Layer 5 of a small transformer language model trained on English Wikipedia (13 layers, counted from 0, width 96).
A neuron's activation on a vector x is GELU(weights . x), where the dot is the dot product.

Input weights of the MLP neurons that the questions are about. A number n stands for n times 0.0062.
n26: 18 48 -1 -14 12 34 11 43 32 29 -5 -1 24 -39 -36 23 -16 33 7 -55 16 16 -42 7 -31 -32 -8 -32 1 -41 -29 26 -13 13 -5 9 -2 -7 -25 -4 19 13 32 26 13 25 28 -30 -5 -32 -40 6 -21 -40 -8 -19 -44 28 -13 16 23 6 -4 24 -62 -26 -56 -32 1 26 25 -7 -16 8 28 9 -38 -11 21 -55 27 -40 16 -11 -11 31 55 78 -7 64 24 -35 5 23 -39 -45
n34: -19 19 -27 -2 22 -38 15 -30 44 46 -21 -62 -1 -33 35 22 6 -15 -45 -1 25 -23 -16 0 -15 -3 61 -29 -4 21 -4 3 -31 9 -14 -26 45 19 26 -2 41 -49 33 19 18 -9 15 -15 -28 0 -17 -27 -9 -19 29 1 -7 46 -53 -33 -33 18 3 -27 24 -1 20 -2 31 7 37 0 -14 -25 -28 15 -25 -17 -18 -17 -20 32 66 10 25 -6 12 -22 -4 14 -18 37 -19 -11 67 17
n38: 34 -7 -14 21 -26 -44 -71 -46 41 85 -57 44 2 32 5 3 12 8 3 -5 27 40 -50 17 -34 22 71 32 -14 20 -36 36 5 -25 -22 0 11 4 28 -29 13 -17 20 15 28 -13 48 30 -48 -43 21 -24 -9 18 3 24 -12 43 19 17 -1 -24 5 11 38 15 9 -19 29 16 1 8 -12 -20 83 31 -43 -15 -26 48 -21 -29 -7 -46 -32 -77 8 -1 62 82 -18 -57 -18 -52 42 34
n39: -7 -9 12 11 3 16 -13 43 6 14 5 -5 21 5 3 52 33 12 -18 -19 -1 3 9 -28 -13 -29 14 18 12 -16 5 -30 -20 -14 -2 22 12 14 -13 -37 11 -34 7 -11 -30 -9 3 -42 10 -2 19 11 -17 -24 19 8 11 0 26 11 14 24 -5 9 -17 -29 -19 7 11 8 15 -7 -13 50 -5 23 11 -48 18 -20 16 -19 22 -13 -34 8 -4 6 -4 -32 -26 -27 15 20 47 41
n60: -17 -18 4 -16 0 24 46 23 -10 -34 -16 21 17 27 -14 15 -51 45 32 -33 15 33 -39 -22 -14 13 -31 10 16 -8 0 -37 28 -19 22 -20 6 31 -15 -4 -14 -11 -18 30 -6 -19 -7 -15 10 11 3 -21 -23 5 1 40 21 42 -15 26 -10 -3 -2 10 26 -15 31 35 3 -3 18 -16 -24 37 0 24 -23 -25 7 -1 2 -15 -2 -3 -49 0 -43 -38 13 -3 -3 -41 26 -4 18 -19
n79: 21 -28 18 -15 -5 16 32 11 30 -9 -15 37 -13 -15 41 9 4 18 44 -5 30 -1 -1 -45 36 -32 28 56 37 19 4 -22 -24 -9 -33 -1 3 5 28 2 17 -19 44 -57 -7 23 18 27 -9 43 -5 8 -26 -12 23 2 -4 24 -11 -1 -4 -48 -24 -33 -5 -2 9 24 36 -4 8 11 -11 -46 4 64 -15 -17 -22 -17 12 48 21 -14 -22 -12 -6 -50 13 56 -1 20 12 -12 -37 11
n94: -2 8 -11 48 -5 -40 10 -13 -9 5 -41 13 -5 -26 26 18 -36 -8 11 -56 19 18 -3 -19 -11 -12 29 -5 18 2 17 30 -29 -2 -21 12 23 33 -6 0 -10 20 7 2 -20 -20 -15 2 2 14 -18 -22 7 -14 19 58 8 15 -22 26 -15 -58 -27 25 20 -42 13 -19 10 5 6 10 -7 -33 15 25 -32 6 -15 -21 -1 -18 11 2 -17 -33 -30 -21 13 70 -24 1 16 -4 71 -4
n96: -47 2 -27 28 52 -23 -15 24 -5 -28 -41 -6 7 -7 -5 9 21 -18 66 -16 -2 18 24 -38 20 6 41 -12 5 47 10 25 -31 -51 6 -19 11 -18 3 -34 14 -4 -11 -8 7 -33 38 -33 -12 -11 38 -35 9 16 11 -49 4 12 -19 -5 -40 21 76 -25 -10 6 -30 46 -16 12 41 54 -37 -59 13 28 14 -30 7 16 13 -5 36 1 4 -34 26 -24 39 -24 11 14 27 11 22 1
n103: -3 60 -18 -7 -22 -11 -59 -18 -21 25 -32 -32 -6 -25 -53 14 4 33 -17 -1 -16 -3 -3 12 49 5 6 29 94 -29 25 5 -13 4 -17 0 34 -4 -32 -22 26 -3 20 -1 -13 -24 38 -25 -62 -39 -22 18 1 13 8 -16 1 -6 -18 2 -28 1 -6 -1 43 18 -20 20 23 -49 11 17 -5 -2 -3 -9 14 8 -9 14 13 -32 -6 -7 -34 -47 -35 36 25 -4 -1 54 20 -45 -16 -33
n124: 33 5 40 -4 -9 -10 -58 0 -30 60 -31 -34 3 38 -17 54 3 8 -1 -25 -9 61 -22 -10 -35 -23 30 6 16 -51 15 37 29 -29 13 -27 -10 57 -72 -54 43 8 -30 3 -40 -40 36 -6 13 -50 35 -36 12 -15 36 61 36 33 -14 8 -67 -27 6 -18 49 14 42 16 44 29 35 37 29 -6 54 4 15 -7 -31 13 12 -82 19 23 2 2 29 32 52 -5 23 -10 14 -53 -48 24
n127: 3 -1 -16 25 2 7 -32 5 13 -12 -4 5 -29 -1 -40 -6 29 1 10 23 -24 -7 12 -42 17 -2 25 -4 1 -15 -37 15 7 -4 -30 26 11 19 61 -13 29 -50 -11 -1 1 11 14 29 -1 -50 -9 6 3 -9 38 -14 5 -7 7 6 -11 -14 8 -31 6 -16 -10 -22 15 -2 -9 -20 -24 6 -15 2 -14 1 -15 -29 -3 -27 21 3 14 -42 -24 8 11 0 8 38 -29 -27 -13 -6
n143: 7 -9 24 -31 7 -51 -25 34 44 31 -10 50 4 -46 1 -7 -8 14 37 4 10 -6 27 -14 -26 -5 40 9 -1 -1 -13 -7 -29 1 -9 0 -5 -10 -14 -22 35 -36 8 20 45 -38 59 20 -38 -11 21 10 -10 11 49 18 -26 57 -5 10 -73 -10 -4 -32 4 -7 -25 10 -25 -27 33 56 2 -14 22 52 -29 -9 -31 -17 -7 33 30 -2 -15 73 -9 11 20 40 -20 53 53 12 3 28
n146: 30 17 5 84 -13 21 -19 2 34 -20 13 -12 -28 18 -13 21 -10 -1 -34 -18 -9 60 -44 0 -39 -42 30 -20 19 -16 5 25 53 -18 20 2 -10 -5 61 -43 3 29 60 43 4 12 -26 -30 -49 14 7 -48 -6 -21 16 -50 -49 -20 4 -21 23 45 28 -9 -16 -23 7 -11 55 -2 35 20 8 -18 23 8 -36 -2 -28 22 10 27 -6 -5 -46 -24 9 27 26 -19 73 -12 9 -66 28 -14
n157: 7 0 27 -32 49 -36 -4 -10 41 25 -26 8 7 49 -4 28 -3 21 -2 -30 -15 10 -25 4 48 1 3 -15 26 -16 -7 -17 36 6 -28 -10 22 10 -22 -23 -4 -13 14 28 31 -30 41 -28 36 19 -42 19 -11 0 -1 -5 57 -3 -29 26 37 4 -26 27 40 -45 -2 14 -16 2 16 -15 22 24 3 3 -55 10 -37 -19 49 -42 6 20 -8 3 21 11 45 3 3 44 -4 16 5 -44
n158: 17 -41 -32 32 10 50 -25 28 18 -27 -54 5 43 31 -46 -8 14 -18 -6 34 -52 -8 -58 -34 7 4 -29 -18 -17 -1 -19 -8 2 -7 -1 10 51 16 12 -40 -3 -53 -22 41 42 26 45 2 -34 -40 -3 -38 -59 14 20 -13 -48 -2 -34 26 29 -48 -6 -14 -11 5 -10 7 38 34 22 -17 -47 17 4 -16 4 7 -17 -15 44 38 3 -11 -14 -21 9 -9 15 -9 12 6 -45 -28 17 27
n166: -3 -17 -15 12 -7 51 -17 43 5 -8 -37 -21 8 -8 -28 -12 17 22 29 -41 -4 53 -61 -26 14 19 13 11 44 -62 6 14 -22 -26 6 4 37 15 -7 -18 17 16 38 -15 13 -2 2 -11 -56 -14 2 -21 -14 23 26 -16 -23 42 29 -6 12 20 23 4 -53 33 7 17 51 33 58 3 -19 -23 -25 -50 -25 -13 -53 -5 15 -14 -18 17 2 -27 -19 66 18 7 17 -65 -23 -37 -60 1
n171: -12 42 39 3 -32 -10 23 -14 -16 30 19 -8 48 31 17 39 -14 40 7 -10 -25 23 -8 -25 -45 17 43 -9 2 18 25 0 -9 -6 -15 4 -10 5 -4 -12 4 -1 -3 66 20 14 12 -16 10 1 6 18 8 -2 -15 37 30 28 -46 16 -21 -2 19 -14 8 -27 17 4 4 57 27 15 -49 29 67 24 0 -4 25 -11 1 -22 -14 2 -11 -24 48 -17 21 56 49 11 23 -43 4 -31
n175: 9 13 34 24 -26 -35 -20 -5 11 46 -2 -18 0 -11 7 -13 -34 -16 7 -24 -6 3 1 -11 10 -10 32 17 -1 16 3 22 -67 -18 -5 -7 -20 12 41 -7 31 33 12 9 1 -9 26 35 -55 8 11 9 4 -43 21 31 23 27 -6 -12 -24 2 3 6 -19 -13 -22 37 -8 -13 30 20 -1 13 24 32 -29 -16 -2 -20 40 1 39 1 -29 -4 -7 -1 29 49 -18 7 26 19 5 15

Each question shows a token from some text and the vector x that enters the MLP there. A number n stands for n times 0.049.

" con": 3 32 -6 -2 16 -10 -13 -9 -26 3 8 8 -13 -19 21 -27 -3 -31 -9 7 3 3 31 14 -7 0 17 1 -11 -3 30 2 -3 15 -12 3 4 7 4 13 14 20 -11 -4 19 8 -51 -29 19 -6 15 7 4 -26 -20 14 2 -13 7 8 18 13 -2 17 1 -10 10 -8 1 -3 0 11 27 -24 -19 -14 8 -7 -9 -23 -14 2 -24 -1 7 -12 -17 -13 7 11 -31 -20 -23 -19 6 -13
The neuron with the highest activation: n94

" 2019": 13 -30 -25 -21 4 16 -12 25 8 -14 4 -4 3 -4 6 -32 7 0 -9 5 -5 2 -17 -10 4 2 19 -12 -2 1 56 -20 9 34 -12 3 -18 -7 -2 -13 9 3 -1 14 5 20 -32 -4 0 14 18 -11 2 -20 -19 -19 6 -12 -7 17 19 16 -9 10 18 23 -4 -5 20 -2 -4 -9 -7 8 -35 7 -3 5 18 -8 2 -8 -2 -1 -2 19 8 10 -12 -30 -6 -3 -24 8 -2 -4
The most active neuron and its activation: n158, at about 0.95

" 96": 27 -10 -11 -6 1 -2 3 20 -2 -28 4 -20 0 8 13 -39 6 -23 -4 -14 -28 -9 1 20 7 1 -11 3 -7 -7 37 -3 0 11 -21 31 -2 -5 8 6 17 -9 -22 -4 -5 10 -36 33 -1 0 3 -3 3 6 -24 -9 -10 -17 -16 18 6 -15 15 -3 10 19 3 -16 -10 7 -6 -29 0 6 -46 -9 -6 12 -7 -16 0 -16 -12 13 11 -13 0 -5 2 -16 18 -21 -16 1 3 -8
The two highest activations, in order: n158, n127

" become": 8 -7 7 -5 -9 -33 8 10 18 -5 -1 18 29 -12 -8 -5 18 -9 -41 19 9 -15 23 -1 -13 -19 20 -17 -3 -14 61 -6 5 2 -18 14 -7 1 6 1 -5 -20 -15 3 -17 10 -7 -3 4 2 1 8 -7 -17 -17 -4 3 7 24 4 -7 19 6 16 -2 9 25 13 -17 -18 -14 0 22 -30 -1 8 -17 14 10 -2 1 3 -24 -21 7 7 12 8 -19 -17 4 5 11 9 -9 7
The neuron with the highest activation: n143

" Trans": 6 18 -8 -25 5 10 -3 -15 -22 10 2 -5 -13 -8 17 -17 -5 -17 8 -43 40 -6 23 20 4 12 -2 27 17 -3 13 -7 6 42 31 1 -39 -8 22 10 10 21 5 3 -9 -6 -32 11 1 11 -13 7 -14 -12 -16 1 -3 11 36 9 -14 -10 -11 14 -18 -7 19 -12 -12 2 -9 10 30 -22 -17 -38 0 9 3 6 4 8 -34 -12 20 14 2 -15 -3 21 -14 -5 -24 13 4 9
The most active neuron and its activation: n94, at about 0.53

" of": -8 -7 -4 -22 -9 12 13 -9 3 10 -14 -5 -4 -5 9 -17 -2 -8 -23 2 -5 7 5 4 -8 8 14 1 18 -8 38 11 -9 15 -12 23 -12 -19 -18 17 -16 -2 -13 -7 -15 -6 -33 -6 7 -17 12 2 15 5 -46 -6 0 -19 11 -5 -8 -3 -1 27 10 -7 25 19 -13 -5 4 9 7 2 -21 30 -11 1 -10 -1 4 -26 -6 0 20 0 -2 -7 7 2 -9 -10 -15 -37 -11 9
The most active neuron and its activation: n124, at about 0.57

" der": -7 -2 -3 -8 -31 1 5 14 9 14 28 -16 -33 -18 12 9 15 -9 -51 -1 42 11 27 -1 -3 -19 12 -4 -22 -9 11 8 -12 39 26 -13 -19 -2 39 -2 -6 33 -20 -7 7 3 -13 9 24 -33 4 9 8 5 -11 18 1 1 20 10 -8 -8 -2 7 -10 -3 -2 6 -43 -12 0 32 28 -14 -3 -2 -13 0 -9 -15 -15 -28 12 8 9 -2 16 3 -8 -27 -8 -4 -14 1 10 2
The neuron with the highest activation: n175

" qu": -5 14 13 -9 -5 0 -19 2 11 25 6 2 -22 -5 10 -18 -3 -8 -4 30 9 21 22 9 -5 6 30 -20 -10 21 26 18 -9 52 16 21 13 -4 -6 10 -12 16 -18 -5 -13 -12 13 29 -8 13 0 12 -7 -17 -8 -7 -12 3 6 -31 9 -7 -9 -3 -12 -1 -16 12 8 7 10 15 30 -24 -3 -36 -12 16 13 -9 -10 -12 -19 2 -9 22 -3 7 -21 -15 -14 -7 13 32 14 13
The most active neuron and its activation: n143, at about 1

" the": 0 -3 9 -11 -11 -3 -19 9 1 7 -4 6 9 -5 -6 -79 -2 -3 -1 -7 4 -2 -3 -4 -8 7 14 -15 -26 4 30 2 6 23 -14 7 3 -2 -3 3 1 1 -5 6 -11 13 31 -13 -8 5 -14 18 -11 3 -44 -4 6 15 27 24 0 -3 1 24 -14 3 -5 -19 -5 -1 12 -14 -10 -17 -20 14 -6 10 14 -5 -10 -8 0 -12 16 6 6 5 -10 -4 -1 2 -2 -11 -10 5
The neuron with the highest activation: n26

"y": 3 -19 22 -13 -4 -4 36 12 7 0 14 -5 5 -4 1 1 6 8 17 -15 6 14 -3 8 -12 2 -8 3 1 31 11 -26 16 6 4 -5 -37 -2 -14 -21 -15 25 -19 13 -23 -3 -16 -3 24 10 0 0 -10 -15 -51 5 -16 -3 -8 -8 -11 11 -15 0 -7 2 14 3 -15 -7 7 -15 9 14 6 21 -21 17 -2 -3 1 -16 -23 6 15 -8 11 -4 -20 0 -1 -3 -8 11 -25 -9
The three highest activations, in order: n60, n171, n26

" by": 5 -23 -2 -7 5 -8 -14 -8 -5 -1 -20 5 7 6 -4 -5 4 -13 4 -9 6 -15 25 -11 -10 -18 3 -7 -12 10 64 6 -9 8 -2 17 3 -17 -22 11 -10 -11 -17 2 -33 -9 -4 7 25 13 6 4 14 -7 -37 -3 13 -2 12 -8 -3 9 -9 1 -11 -6 12 7 -5 -3 8 -11 12 -19 -13 24 -5 -13 -17 -9 -12 7 -19 10 6 -10 -7 6 19 14 -25 -13 -10 -3 4 7
The most active neuron and its activation: n94, at about 1.5

" and": -8 -8 -8 -7 -9 -18 -9 6 -15 9 13 8 -1 3 15 -15 13 11 9 -25 7 -10 30 2 14 5 22 -6 6 7 77 -4 -8 -12 4 18 -45 -8 11 0 -3 -3 -23 10 -35 7 15 -2 16 -21 -8 -2 14 29 -3 -14 -17 -3 0 1 -6 9 -7 5 -6 19 10 4 2 -30 11 4 12 -8 -15 12 -7 -8 7 -21 6 6 0 2 -1 -10 -1 -9 -10 -5 -31 -7 -7 8 3 -3
The most active neuron and its activation: n96, at about 1.4

":": 4 -1 -2 -13 -4 -4 -3 -9 -10 0 10 1 6 1 12 -40 -1 -19 20 -6 -15 -9 6 -10 7 -11 -16 7 -9 11 55 -7 -9 31 -17 16 -12 -24 13 0 0 5 -2 -1 -13 -7 6 32 21 13 -6 2 -2 -2 -36 -5 6 -7 -3 -17 3 3 11 -25 -8 0 -7 19 5 5 2 -22 -1 7 -22 11 6 -14 -10 2 -12 6 15 -6 3 -1 -12 -1 -17 -26 17 0 18 20 18 18
The neuron with the highest activation: n79

" which": -3 -26 -6 -4 -21 -33 -21 5 -15 -2 13 -15 2 -13 -21 -30 8 -8 19 -9 25 5 1 -1 15 13 -1 -1 15 -7 48 -4 -10 58 19 25 -19 11 18 -6 14 7 -1 -4 -32 1 9 14 22 2 -4 -6 -24 32 1 6 -4 -18 6 4 -3 -3 -3 14 -15 -12 15 19 15 -5 -3 -27 -17 -6 -7 2 -13 -5 9 -18 4 32 -15 18 18 -11 2 6 -17 1 1 7 -9 -21 -4 -14
The neuron with the highest activation: n166

" for": 4 -23 3 -1 -19 7 0 -10 0 6 -8 -2 -13 -10 4 -19 -13 4 -18 21 19 4 -9 -5 -5 -2 16 12 -2 -5 58 11 -17 34 -19 2 -35 -28 3 -2 -31 6 10 7 9 -4 -8 10 16 0 13 -9 -14 13 -38 18 3 -19 -14 -14 10 -1 -1 4 5 4 2 14 -7 1 -4 7 6 2 -7 22 -5 -2 -20 2 -13 2 -10 -6 25 3 10 -2 9 7 -12 0 -7 -29 -3 1
The three highest activations, in order: n38, n79, n171

"ated": -10 9 -4 -4 -10 35 8 -7 -7 -3 36 -7 6 1 29 -8 16 6 2 -4 -8 -6 33 5 3 3 12 4 8 -1 37 -7 -16 24 -4 21 -4 2 -36 11 -15 16 -1 -4 -9 1 28 20 -2 -28 7 20 5 -7 -43 -8 4 -3 32 -4 10 6 27 14 6 6 -7 14 1 -18 -6 -18 -17 8 8 -14 -9 29 -7 13 10 -5 -14 1 13 -23 11 15 18 -3 -2 -12 21 -3 -2 2
The two highest activations, in order: n103, n171

"pt": 1 -13 15 -7 2 27 -11 14 -19 -15 10 -12 -17 -8 7 -29 -11 21 9 32 9 9 42 -7 -10 -12 -16 21 12 -20 11 12 4 18 8 12 -67 -13 -21 -7 -14 14 6 -6 -17 12 -23 25 19 -3 6 6 3 -34 -22 -8 -15 2 2 -6 6 14 10 5 -8 12 -40 7 15 2 1 -26 -11 -5 -4 -23 -18 -5 -15 -5 5 -8 10 18 40 0 -12 17 13 -5 -12 15 -12 -7 20 3
The neuron with the highest activation: n127

")": 16 3 1 5 -6 16 13 5 1 1 10 -24 5 2 -1 -19 13 4 3 7 11 -5 24 -4 -3 2 18 0 -16 11 65 -12 16 2 18 16 -11 0 40 -7 12 9 3 -11 -8 20 3 -1 16 6 30 8 14 -3 -22 -2 -7 -27 3 -19 -3 3 -1 -10 -8 -10 4 16 -8 -14 -1 9 -1 2 -17 -2 3 -11 6 13 -14 -5 40 3 16 -15 1 -4 14 -26 -15 10 -15 23 3 -12
The most active neuron and its activation: n96, at about 1.3

" 40": 28 -19 -9 -14 -27 0 9 -2 11 -5 25 -11 -23 -2 2 -49 3 -5 11 -18 -6 -6 15 13 5 -12 4 -12 -8 2 21 16 9 23 3 14 -11 12 -3 7 -8 10 6 -9 0 -10 -18 49 2 2 -12 -8 0 7 -20 -11 23 -11 4 -3 13 -9 -13 -7 11 42 6 -26 -17 4 -25 -29 19 2 -15 -8 -9 25 11 0 -1 -4 5 12 3 10 -7 9 7 -7 -17 -7 -25 12 -27 -16
The neuron with the highest activation: n127

" A": 5 -10 6 8 3 -4 7 1 4 -8 -16 10 -8 17 36 -32 -14 -10 -12 10 14 11 25 3 -10 5 -4 -3 3 -9 23 -21 11 46 -10 8 11 2 -13 11 -11 24 -18 17 -7 4 -22 -1 0 36 -12 9 -21 17 -34 -10 18 6 -9 21 -1 -9 -19 17 -5 -7 7 11 -26 19 10 -24 5 23 14 -15 -20 23 1 28 5 -14 -25 -1 -8 18 0 -24 -13 3 -7 14 7 19 3 -10
The neuron with the highest activation: n157

" al": -12 11 4 1 0 7 -7 5 1 -3 44 -1 -5 -1 40 14 -1 -12 -50 21 19 -2 39 -7 11 2 16 25 -27 12 20 13 -7 16 -7 -1 4 -20 -5 7 -22 12 -9 -1 0 -12 -45 -30 5 -20 -17 5 4 -10 5 21 15 19 15 12 1 9 -4 24 -13 4 -14 1 -15 -1 -5 7 13 14 0 -27 21 -1 -4 0 -6 -17 10 17 30 -11 21 -4 -18 0 1 -23 -20 45 -3 5
The most active neuron and its activation: n39, at about 1